Layer 10 of a small transformer language model trained on English Wikipedia (14 layers, counted from 0, width 64).
A neuron adds its activation times its output weights to the MLP's output. To switch it off is to set its activation to zero at one token and run the rest of the model.
A neuron's activation on a vector x is squared ReLU(weights . x), where the dot is the dot product.

Input weights of the MLP neurons that the questions are about. A number n stands for (n - 128) times 0.0064.
n11: 91, 144, 110, 144, 151, 88, 90, 88, 133, 190, 114, 160, 164, 24, 119, 62, 83, 107, 138, 129, 138, 146, 113, 112, 158, 132, 149, 98, 102, 122, 117, 75, 151, 146, 122, 102, 116, 70, 115, 103, 150, 77, 144, 153, 128, 147, 140, 167, 104, 165, 122, 140, 167, 143, 55, 169, 97, 118, 192, 48, 99, 114, 117, 113
n22: 183, 163, 123, 133, 106, 83, 169, 93, 114, 81, 128, 85, 169, 112, 143, 118, 12, 162, 92, 141, 139, 113, 137, 168, 148, 157, 157, 149, 54, 151, 163, 153, 170, 113, 58, 132, 149, 188, 127, 149, 122, 118, 135, 125, 108, 204, 140, 160, 165, 126, 143, 106, 173, 125, 113, 134, 117, 116, 119, 132, 203, 95, 130, 104
n33: 100, 155, 133, 61, 133, 130, 125, 156, 55, 143, 61, 117, 137, 101, 181, 111, 128, 71, 140, 102, 208, 120, 187, 68, 200, 206, 160, 179, 138, 145, 167, 120, 155, 148, 106, 120, 186, 106, 114, 154, 140, 82, 114, 95, 154, 137, 120, 161, 110, 123, 124, 76, 120, 150, 165, 121, 126, 132, 158, 56, 147, 109, 162, 116
n39: 108, 162, 230, 120, 146, 19, 126, 139, 86, 220, 83, 98, 154, 55, 77, 60, 122, 105, 212, 122, 163, 92, 120, 164, 185, 99, 172, 149, 88, 140, 95, 159, 176, 113, 157, 110, 106, 147, 130, 151, 110, 166, 116, 80, 104, 182, 147, 114, 126, 178, 105, 100, 124, 140, 137, 151, 140, 130, 109, 77, 112, 116, 151, 122
n107: 110, 126, 188, 162, 85, 80, 128, 91, 118, 151, 114, 42, 125, 96, 118, 93, 162, 150, 91, 155, 106, 144, 86, 139, 86, 146, 91, 135, 102, 156, 114, 144, 104, 144, 97, 149, 80, 99, 166, 140, 171, 113, 61, 138, 143, 107, 108, 159, 139, 99, 93, 91, 148, 116, 145, 156, 136, 125, 194, 93, 166, 117, 73, 129
n116: 146, 115, 175, 167, 145, 132, 112, 101, 191, 113, 154, 113, 146, 82, 112, 95, 133, 121, 109, 90, 170, 127, 111, 54, 92, 123, 56, 125, 139, 139, 180, 114, 96, 175, 103, 97, 137, 101, 165, 125, 99, 66, 129, 80, 128, 83, 123, 106, 147, 155, 164, 169, 122, 126, 147, 161, 158, 108, 197, 73, 178, 70, 93, 97
n166: 156, 208, 193, 159, 139, 89, 115, 105, 68, 147, 59, 122, 111, 72, 117, 99, 156, 96, 86, 91, 102, 144, 162, 92, 162, 154, 154, 132, 126, 64, 88, 105, 114, 123, 135, 155, 136, 146, 122, 136, 106, 126, 124, 187, 150, 158, 153, 117, 182, 182, 201, 191, 122, 188, 107, 149, 142, 111, 108, 50, 116, 99, 162, 83
n170: 147, 92, 128, 110, 114, 145, 127, 130, 141, 132, 153, 102, 148, 141, 90, 66, 105, 114, 139, 155, 149, 108, 114, 149, 189, 134, 118, 123, 122, 124, 120, 105, 127, 152, 115, 144, 112, 187, 98, 163, 138, 119, 111, 81, 131, 132, 131, 181, 166, 131, 187, 93, 115, 159, 123, 108, 94, 97, 158, 130, 146, 155, 67, 115
n194: 118, 150, 114, 165, 137, 125, 234, 127, 97, 71, 137, 114, 140, 113, 136, 132, 94, 116, 184, 134, 132, 136, 163, 139, 154, 161, 118, 57, 124, 121, 164, 129, 188, 105, 141, 73, 108, 179, 154, 182, 168, 120, 77, 87, 96, 186, 115, 173, 190, 212, 81, 146, 138, 196, 190, 126, 165, 143, 95, 128, 170, 130, 187, 105
n195: 120, 117, 165, 154, 76, 122, 163, 131, 79, 157, 117, 7, 156, 146, 83, 134, 146, 109, 150, 170, 125, 162, 83, 115, 95, 157, 100, 146, 107, 126, 168, 86, 78, 63, 80, 78, 196, 192, 124, 161, 131, 67, 117, 96, 119, 156, 84, 174, 140, 111, 145, 86, 108, 204, 224, 64, 171, 144, 160, 111, 175, 75, 124, 74

Output weights of the MLP neurons that the questions are about. A number n stands for (n - 128) times 0.0059.
n11: 110, 136, 173, 203, 135, 136, 142, 156, 114, 99, 153, 162, 173, 166, 117, 108, 168, 128, 102, 129, 124, 104, 86, 102, 180, 117, 188, 124, 119, 158, 126, 174, 142, 115, 108, 178, 179, 169, 157, 120, 139, 156, 69, 191, 120, 95, 176, 122, 176, 46, 147, 122, 93, 87, 134, 106, 131, 145, 166, 112, 142, 153, 107, 101
n22: 102, 114, 32, 106, 87, 172, 90, 58, 78, 128, 92, 101, 127, 153, 108, 88, 113, 91, 144, 150, 98, 131, 76, 132, 236, 108, 101, 113, 97, 145, 120, 187, 125, 129, 128, 172, 94, 159, 136, 113, 111, 127, 119, 114, 164, 46, 153, 144, 122, 102, 198, 140, 106, 135, 146, 83, 123, 174, 91, 166, 161, 141, 98, 104
n33: 110, 92, 127, 140, 68, 125, 199, 141, 156, 159, 109, 166, 165, 245, 147, 127, 124, 77, 112, 193, 102, 102, 75, 147, 161, 185, 111, 113, 147, 144, 165, 120, 116, 159, 101, 140, 108, 122, 66, 94, 204, 139, 80, 61, 119, 215, 158, 159, 60, 114, 128, 138, 84, 131, 108, 128, 129, 117, 129, 126, 96, 136, 141, 215
n39: 127, 154, 92, 83, 163, 131, 158, 63, 170, 65, 85, 159, 129, 63, 136, 197, 167, 119, 156, 102, 129, 96, 96, 120, 58, 98, 149, 160, 137, 143, 212, 169, 115, 118, 146, 154, 172, 80, 146, 150, 107, 125, 126, 64, 97, 86, 92, 127, 111, 139, 83, 110, 102, 131, 95, 120, 132, 211, 78, 105, 173, 100, 127, 116
n107: 86, 101, 137, 145, 106, 153, 125, 117, 138, 175, 155, 122, 47, 101, 83, 101, 172, 117, 125, 116, 174, 121, 114, 160, 130, 89, 170, 106, 180, 181, 106, 208, 152, 165, 132, 82, 107, 154, 145, 90, 122, 113, 124, 109, 145, 137, 119, 137, 156, 142, 89, 121, 104, 82, 146, 166, 94, 111, 117, 124, 154, 135, 104, 156
n116: 127, 110, 103, 159, 125, 98, 134, 188, 70, 94, 103, 98, 123, 169, 65, 78, 101, 116, 164, 121, 88, 180, 150, 153, 131, 129, 133, 120, 172, 170, 89, 136, 104, 192, 158, 120, 138, 213, 126, 150, 173, 115, 95, 155, 129, 158, 106, 87, 67, 135, 124, 150, 139, 116, 135, 86, 158, 119, 35, 116, 149, 120, 159, 119
n166: 158, 126, 104, 110, 138, 149, 123, 126, 91, 164, 148, 160, 187, 86, 139, 129, 114, 184, 113, 149, 183, 61, 137, 97, 117, 123, 125, 149, 75, 168, 117, 25, 185, 97, 107, 90, 36, 104, 131, 164, 58, 148, 151, 121, 126, 113, 135, 135, 95, 204, 140, 109, 144, 185, 138, 72, 96, 132, 135, 84, 159, 97, 159, 154
n170: 103, 105, 125, 153, 133, 142, 123, 144, 116, 115, 151, 139, 206, 148, 131, 148, 108, 91, 161, 142, 117, 126, 141, 129, 107, 144, 104, 145, 197, 151, 114, 176, 146, 106, 132, 95, 120, 125, 110, 112, 147, 93, 181, 127, 112, 78, 163, 96, 109, 104, 170, 149, 141, 84, 110, 122, 153, 104, 101, 144, 60, 139, 140, 133
n194: 161, 171, 98, 175, 87, 116, 67, 97, 212, 118, 127, 132, 119, 61, 139, 107, 177, 87, 129, 161, 69, 86, 119, 143, 136, 88, 54, 153, 203, 124, 161, 142, 119, 183, 108, 158, 147, 134, 177, 165, 154, 142, 138, 54, 114, 121, 136, 105, 154, 138, 183, 135, 116, 155, 172, 154, 129, 86, 117, 186, 106, 93, 170, 137
n195: 142, 85, 99, 160, 121, 83, 76, 168, 176, 164, 139, 128, 158, 111, 79, 179, 191, 100, 138, 101, 171, 139, 138, 119, 194, 150, 101, 99, 129, 110, 8, 183, 140, 27, 139, 80, 105, 152, 62, 87, 71, 84, 154, 159, 139, 77, 186, 106, 127, 114, 130, 148, 131, 137, 91, 133, 142, 162, 141, 96, 130, 192, 156, 124

Each question names a token from some text and the token that comes next. It shows the vector x that enters the MLP there. A number n stands for (n - 128) times 0.046.

Then comes g, the gradient of the next token's log-probability with respect to the MLP's output, scaled to length 1. A neuron's effect is roughly proportional to its activation times (output weights . g). A number n stands for (n - 128) times 0.0038.

"e", then "\n"
x: 127, 111, 116, 169, 139, 113, 113, 147, 72, 137, 118, 113, 129, 153, 117, 132, 117, 153, 149, 110, 71, 125, 155, 115, 146, 108, 92, 101, 154, 141, 127, 148, 124, 156, 108, 145, 126, 153, 117, 116, 137, 156, 133, 124, 107, 156, 120, 139, 128, 123, 155, 113, 148, 102, 115, 142, 118, 176, 136, 132, 112, 134, 80, 160
g: 174, 156, 184, 164, 123, 140, 91, 137, 125, 93, 112, 130, 69, 157, 149, 179, 116, 134, 154, 101, 111, 80, 75, 131, 131, 150, 97, 116, 127, 159, 65, 112, 91, 185, 104, 106, 112, 159, 161, 141, 206, 83, 167, 179, 145, 119, 140, 76, 158, 131, 107, 110, 85, 118, 109, 112, 61, 144, 109, 182, 116, 166, 147, 118
Switching off which neuron hurts the next token most? n170

"ar", then " an"
x: 122, 126, 112, 174, 124, 167, 96, 151, 130, 161, 132, 110, 121, 94, 124, 151, 145, 133, 148, 124, 99, 123, 153, 125, 151, 124, 119, 105, 132, 142, 134, 161, 107, 106, 109, 152, 142, 127, 109, 126, 98, 125, 145, 129, 126, 162, 162, 131, 105, 136, 150, 103, 121, 122, 103, 148, 110, 198, 141, 131, 130, 83, 131, 153
g: 115, 139, 194, 180, 111, 108, 140, 127, 127, 101, 129, 55, 118, 158, 104, 107, 189, 67, 96, 155, 136, 165, 100, 137, 129, 93, 112, 157, 191, 153, 117, 158, 147, 112, 190, 120, 130, 52, 178, 118, 140, 125, 88, 121, 144, 139, 70, 113, 128, 91, 140, 142, 112, 150, 80, 146, 161, 115, 164, 203, 137, 102, 108, 108
Switching off which neuron hurts the next token most? n11

" T", then "it"
x: 139, 119, 122, 139, 127, 134, 117, 118, 110, 109, 107, 137, 133, 169, 145, 186, 131, 148, 83, 123, 104, 120, 126, 152, 115, 121, 175, 112, 141, 110, 95, 116, 141, 126, 113, 162, 142, 143, 144, 75, 85, 134, 107, 119, 97, 130, 131, 116, 114, 121, 132, 143, 127, 167, 117, 115, 147, 154, 106, 132, 125, 125, 164, 163
g: 146, 184, 84, 163, 145, 81, 130, 100, 71, 170, 81, 138, 105, 129, 99, 165, 95, 177, 107, 175, 180, 122, 189, 133, 81, 135, 104, 112, 115, 102, 147, 143, 166, 99, 135, 87, 152, 107, 152, 127, 119, 119, 130, 127, 127, 116, 119, 167, 111, 189, 121, 173, 117, 124, 204, 119, 145, 136, 182, 106, 194, 99, 161, 178
Switching off which neuron hurts the next token most? n166

" L", then "ast"
x: 140, 134, 128, 145, 130, 127, 115, 104, 103, 104, 116, 162, 135, 166, 137, 135, 110, 138, 135, 130, 111, 92, 151, 134, 107, 119, 176, 98, 145, 99, 126, 120, 138, 117, 161, 117, 123, 152, 138, 81, 119, 112, 167, 152, 109, 146, 133, 135, 101, 134, 100, 83, 128, 107, 100, 114, 88, 158, 87, 150, 120, 133, 141, 139
g: 74, 158, 121, 151, 145, 140, 121, 126, 132, 123, 122, 137, 150, 184, 103, 122, 163, 87, 109, 128, 131, 149, 120, 84, 111, 185, 130, 140, 162, 173, 42, 64, 82, 131, 127, 215, 164, 137, 114, 118, 110, 90, 158, 112, 102, 83, 139, 150, 149, 158, 52, 81, 143, 114, 87, 164, 103, 103, 145, 86, 110, 138, 150, 166
Which neuron, switched off, raises the next token's probability most? n22

"o", then " Z"
x: 108, 84, 109, 123, 147, 150, 110, 140, 154, 122, 129, 140, 110, 121, 135, 117, 142, 155, 121, 122, 38, 103, 121, 138, 110, 142, 107, 78, 134, 151, 136, 103, 138, 154, 144, 145, 139, 95, 133, 140, 126, 133, 119, 142, 135, 116, 118, 157, 126, 127, 132, 97, 137, 125, 113, 147, 109, 163, 115, 112, 143, 160, 109, 159
g: 151, 131, 173, 97, 127, 110, 174, 164, 166, 175, 110, 127, 116, 114, 129, 101, 162, 117, 98, 138, 154, 116, 142, 154, 196, 159, 81, 180, 172, 187, 159, 159, 156, 157, 114, 134, 162, 75, 142, 62, 136, 128, 80, 159, 202, 166, 127, 132, 135, 104, 90, 143, 105, 110, 138, 124, 156, 157, 145, 87, 100, 135, 90, 54
Switching off which neuron hurts the next token most? n107

" 0", then " |"
x: 129, 142, 77, 170, 169, 117, 123, 135, 139, 128, 114, 126, 126, 152, 165, 139, 99, 137, 128, 87, 98, 90, 120, 153, 137, 112, 119, 125, 113, 107, 126, 133, 117, 120, 115, 122, 95, 124, 114, 135, 104, 126, 147, 128, 135, 125, 165, 128, 136, 128, 93, 77, 140, 100, 104, 135, 110, 161, 99, 154, 116, 158, 124, 164
g: 149, 49, 141, 81, 127, 129, 79, 124, 137, 116, 147, 133, 176, 82, 130, 156, 108, 103, 146, 99, 99, 116, 86, 86, 98, 133, 135, 61, 210, 162, 183, 140, 203, 183, 151, 105, 122, 156, 127, 109, 122, 131, 115, 134, 153, 121, 171, 120, 97, 113, 141, 82, 110, 103, 127, 128, 96, 175, 137, 178, 179, 104, 156, 97
Switching off which neuron hurts the next token most? n22

" pass", then "age"
x: 173, 108, 116, 137, 127, 168, 138, 132, 102, 148, 117, 130, 129, 127, 123, 167, 138, 123, 129, 152, 88, 119, 98, 147, 138, 133, 142, 85, 151, 106, 92, 203, 126, 139, 148, 112, 119, 167, 154, 134, 118, 108, 154, 128, 111, 130, 120, 145, 96, 127, 139, 141, 112, 114, 153, 119, 144, 138, 117, 123, 127, 112, 134, 162
g: 77, 109, 142, 138, 141, 129, 134, 71, 79, 113, 218, 119, 102, 108, 90, 130, 85, 92, 83, 76, 128, 126, 159, 124, 153, 135, 141, 131, 134, 139, 148, 96, 156, 127, 168, 137, 83, 147, 72, 101, 184, 111, 118, 141, 75, 119, 168, 162, 147, 135, 105, 181, 89, 74, 133, 110, 119, 77, 111, 95, 112, 107, 174, 194
Which neuron, switched off, raises the next token's probability most? n194

"im", then "in"
x: 130, 71, 97, 105, 149, 163, 110, 127, 74, 174, 115, 130, 134, 135, 170, 139, 123, 105, 144, 110, 141, 100, 148, 104, 116, 119, 82, 130, 131, 124, 141, 148, 106, 149, 133, 134, 126, 136, 122, 128, 123, 138, 138, 141, 106, 118, 125, 127, 102, 81, 128, 134, 79, 116, 145, 130, 116, 126, 133, 117, 108, 155, 129, 159
g: 86, 88, 119, 113, 107, 116, 53, 144, 111, 145, 148, 149, 144, 86, 90, 144, 131, 112, 110, 140, 138, 57, 105, 117, 96, 129, 153, 133, 101, 104, 103, 113, 180, 153, 183, 115, 80, 58, 129, 85, 187, 123, 66, 42, 80, 149, 122, 151, 177, 87, 131, 115, 127, 131, 122, 79, 160, 125, 121, 117, 97, 149, 114, 108
Switching off which neuron hurts the next token most? n33

"y", then "a"
x: 151, 107, 117, 153, 142, 181, 148, 130, 167, 124, 108, 149, 134, 123, 116, 119, 147, 161, 114, 95, 63, 116, 113, 121, 130, 155, 111, 101, 160, 149, 129, 123, 120, 153, 99, 173, 138, 124, 115, 129, 126, 114, 132, 112, 147, 138, 152, 151, 129, 71, 135, 113, 139, 127, 119, 141, 117, 142, 119, 143, 131, 157, 106, 145
g: 159, 104, 115, 76, 123, 151, 123, 95, 108, 100, 172, 164, 165, 155, 166, 125, 89, 135, 108, 100, 79, 136, 153, 130, 132, 133, 148, 123, 113, 131, 89, 100, 122, 148, 142, 148, 117, 182, 111, 117, 195, 157, 180, 132, 54, 82, 111, 100, 107, 90, 170, 214, 156, 126, 104, 113, 102, 93, 143, 124, 122, 152, 224, 148
Which neuron, switched off, raises the next token's probability most? n107

" Island", then " Mar"
x: 161, 116, 128, 156, 119, 131, 143, 134, 121, 91, 113, 126, 140, 149, 153, 137, 131, 152, 101, 89, 69, 116, 104, 107, 111, 122, 120, 113, 150, 129, 118, 174, 126, 111, 120, 130, 116, 148, 104, 103, 118, 119, 141, 100, 84, 125, 159, 147, 108, 164, 145, 101, 135, 151, 129, 143, 129, 149, 133, 127, 129, 180, 105, 148
g: 117, 126, 158, 138, 143, 138, 109, 107, 116, 166, 149, 136, 91, 61, 99, 153, 138, 150, 112, 153, 108, 115, 121, 115, 167, 160, 117, 99, 196, 181, 125, 123, 143, 147, 140, 94, 129, 76, 142, 161, 203, 147, 102, 114, 115, 201, 114, 138, 185, 102, 72, 71, 87, 182, 132, 169, 88, 128, 132, 58, 101, 112, 108, 164
Which neuron, switched off, raises the next token's probability most? n22

"res", then "erv"
x: 105, 124, 129, 103, 211, 153, 126, 115, 111, 156, 131, 131, 113, 111, 148, 134, 136, 132, 112, 131, 146, 127, 105, 105, 99, 113, 124, 131, 100, 115, 101, 126, 147, 150, 147, 148, 103, 145, 123, 140, 139, 121, 185, 124, 100, 113, 130, 160, 106, 115, 141, 121, 137, 89, 127, 133, 131, 137, 139, 182, 134, 116, 103, 140
g: 116, 161, 128, 124, 135, 108, 137, 77, 93, 143, 92, 122, 106, 98, 171, 157, 115, 121, 83, 161, 173, 155, 45, 141, 115, 122, 142, 89, 111, 105, 142, 120, 168, 105, 106, 124, 64, 218, 131, 158, 98, 126, 115, 131, 97, 122, 134, 176, 144, 125, 103, 98, 123, 172, 100, 200, 101, 90, 88, 136, 174, 140, 165, 194
Which neuron, switched off, raises the next token's probability most? n11

" De", then "cept"
x: 151, 92, 134, 139, 133, 135, 111, 101, 125, 140, 118, 93, 133, 164, 132, 145, 153, 160, 129, 172, 127, 121, 132, 119, 121, 110, 128, 98, 132, 125, 109, 129, 151, 134, 140, 178, 151, 140, 115, 93, 100, 108, 139, 132, 118, 158, 80, 148, 145, 108, 109, 116, 127, 121, 133, 128, 117, 158, 91, 101, 107, 124, 122, 187
g: 129, 133, 180, 130, 88, 83, 80, 105, 120, 158, 214, 135, 145, 63, 132, 109, 66, 100, 83, 87, 131, 91, 139, 141, 178, 135, 145, 130, 121, 159, 63, 127, 127, 124, 120, 152, 150, 97, 109, 173, 116, 115, 174, 61, 147, 96, 73, 165, 176, 146, 136, 115, 135, 131, 138, 137, 134, 129, 148, 118, 186, 105, 171, 175
Switching off which neuron hurts the next token most? n195

"h", then "w"
x: 154, 138, 105, 154, 158, 176, 96, 152, 99, 132, 147, 162, 104, 143, 160, 164, 141, 115, 120, 113, 103, 116, 117, 141, 115, 126, 102, 93, 156, 122, 128, 155, 161, 145, 108, 135, 140, 150, 172, 97, 126, 133, 143, 115, 110, 132, 145, 115, 146, 118, 132, 157, 139, 138, 115, 116, 119, 77, 144, 123, 127, 92, 123, 122
g: 119, 91, 120, 138, 157, 179, 95, 175, 124, 73, 172, 138, 126, 112, 110, 98, 170, 79, 108, 170, 106, 111, 64, 152, 140, 118, 144, 126, 151, 150, 111, 136, 142, 155, 101, 145, 181, 182, 149, 141, 110, 156, 99, 105, 114, 127, 161, 88, 100, 160, 171, 147, 64, 132, 187, 71, 153, 185, 94, 191, 131, 170, 153, 158
Switching off which neuron hurts the next token most? n116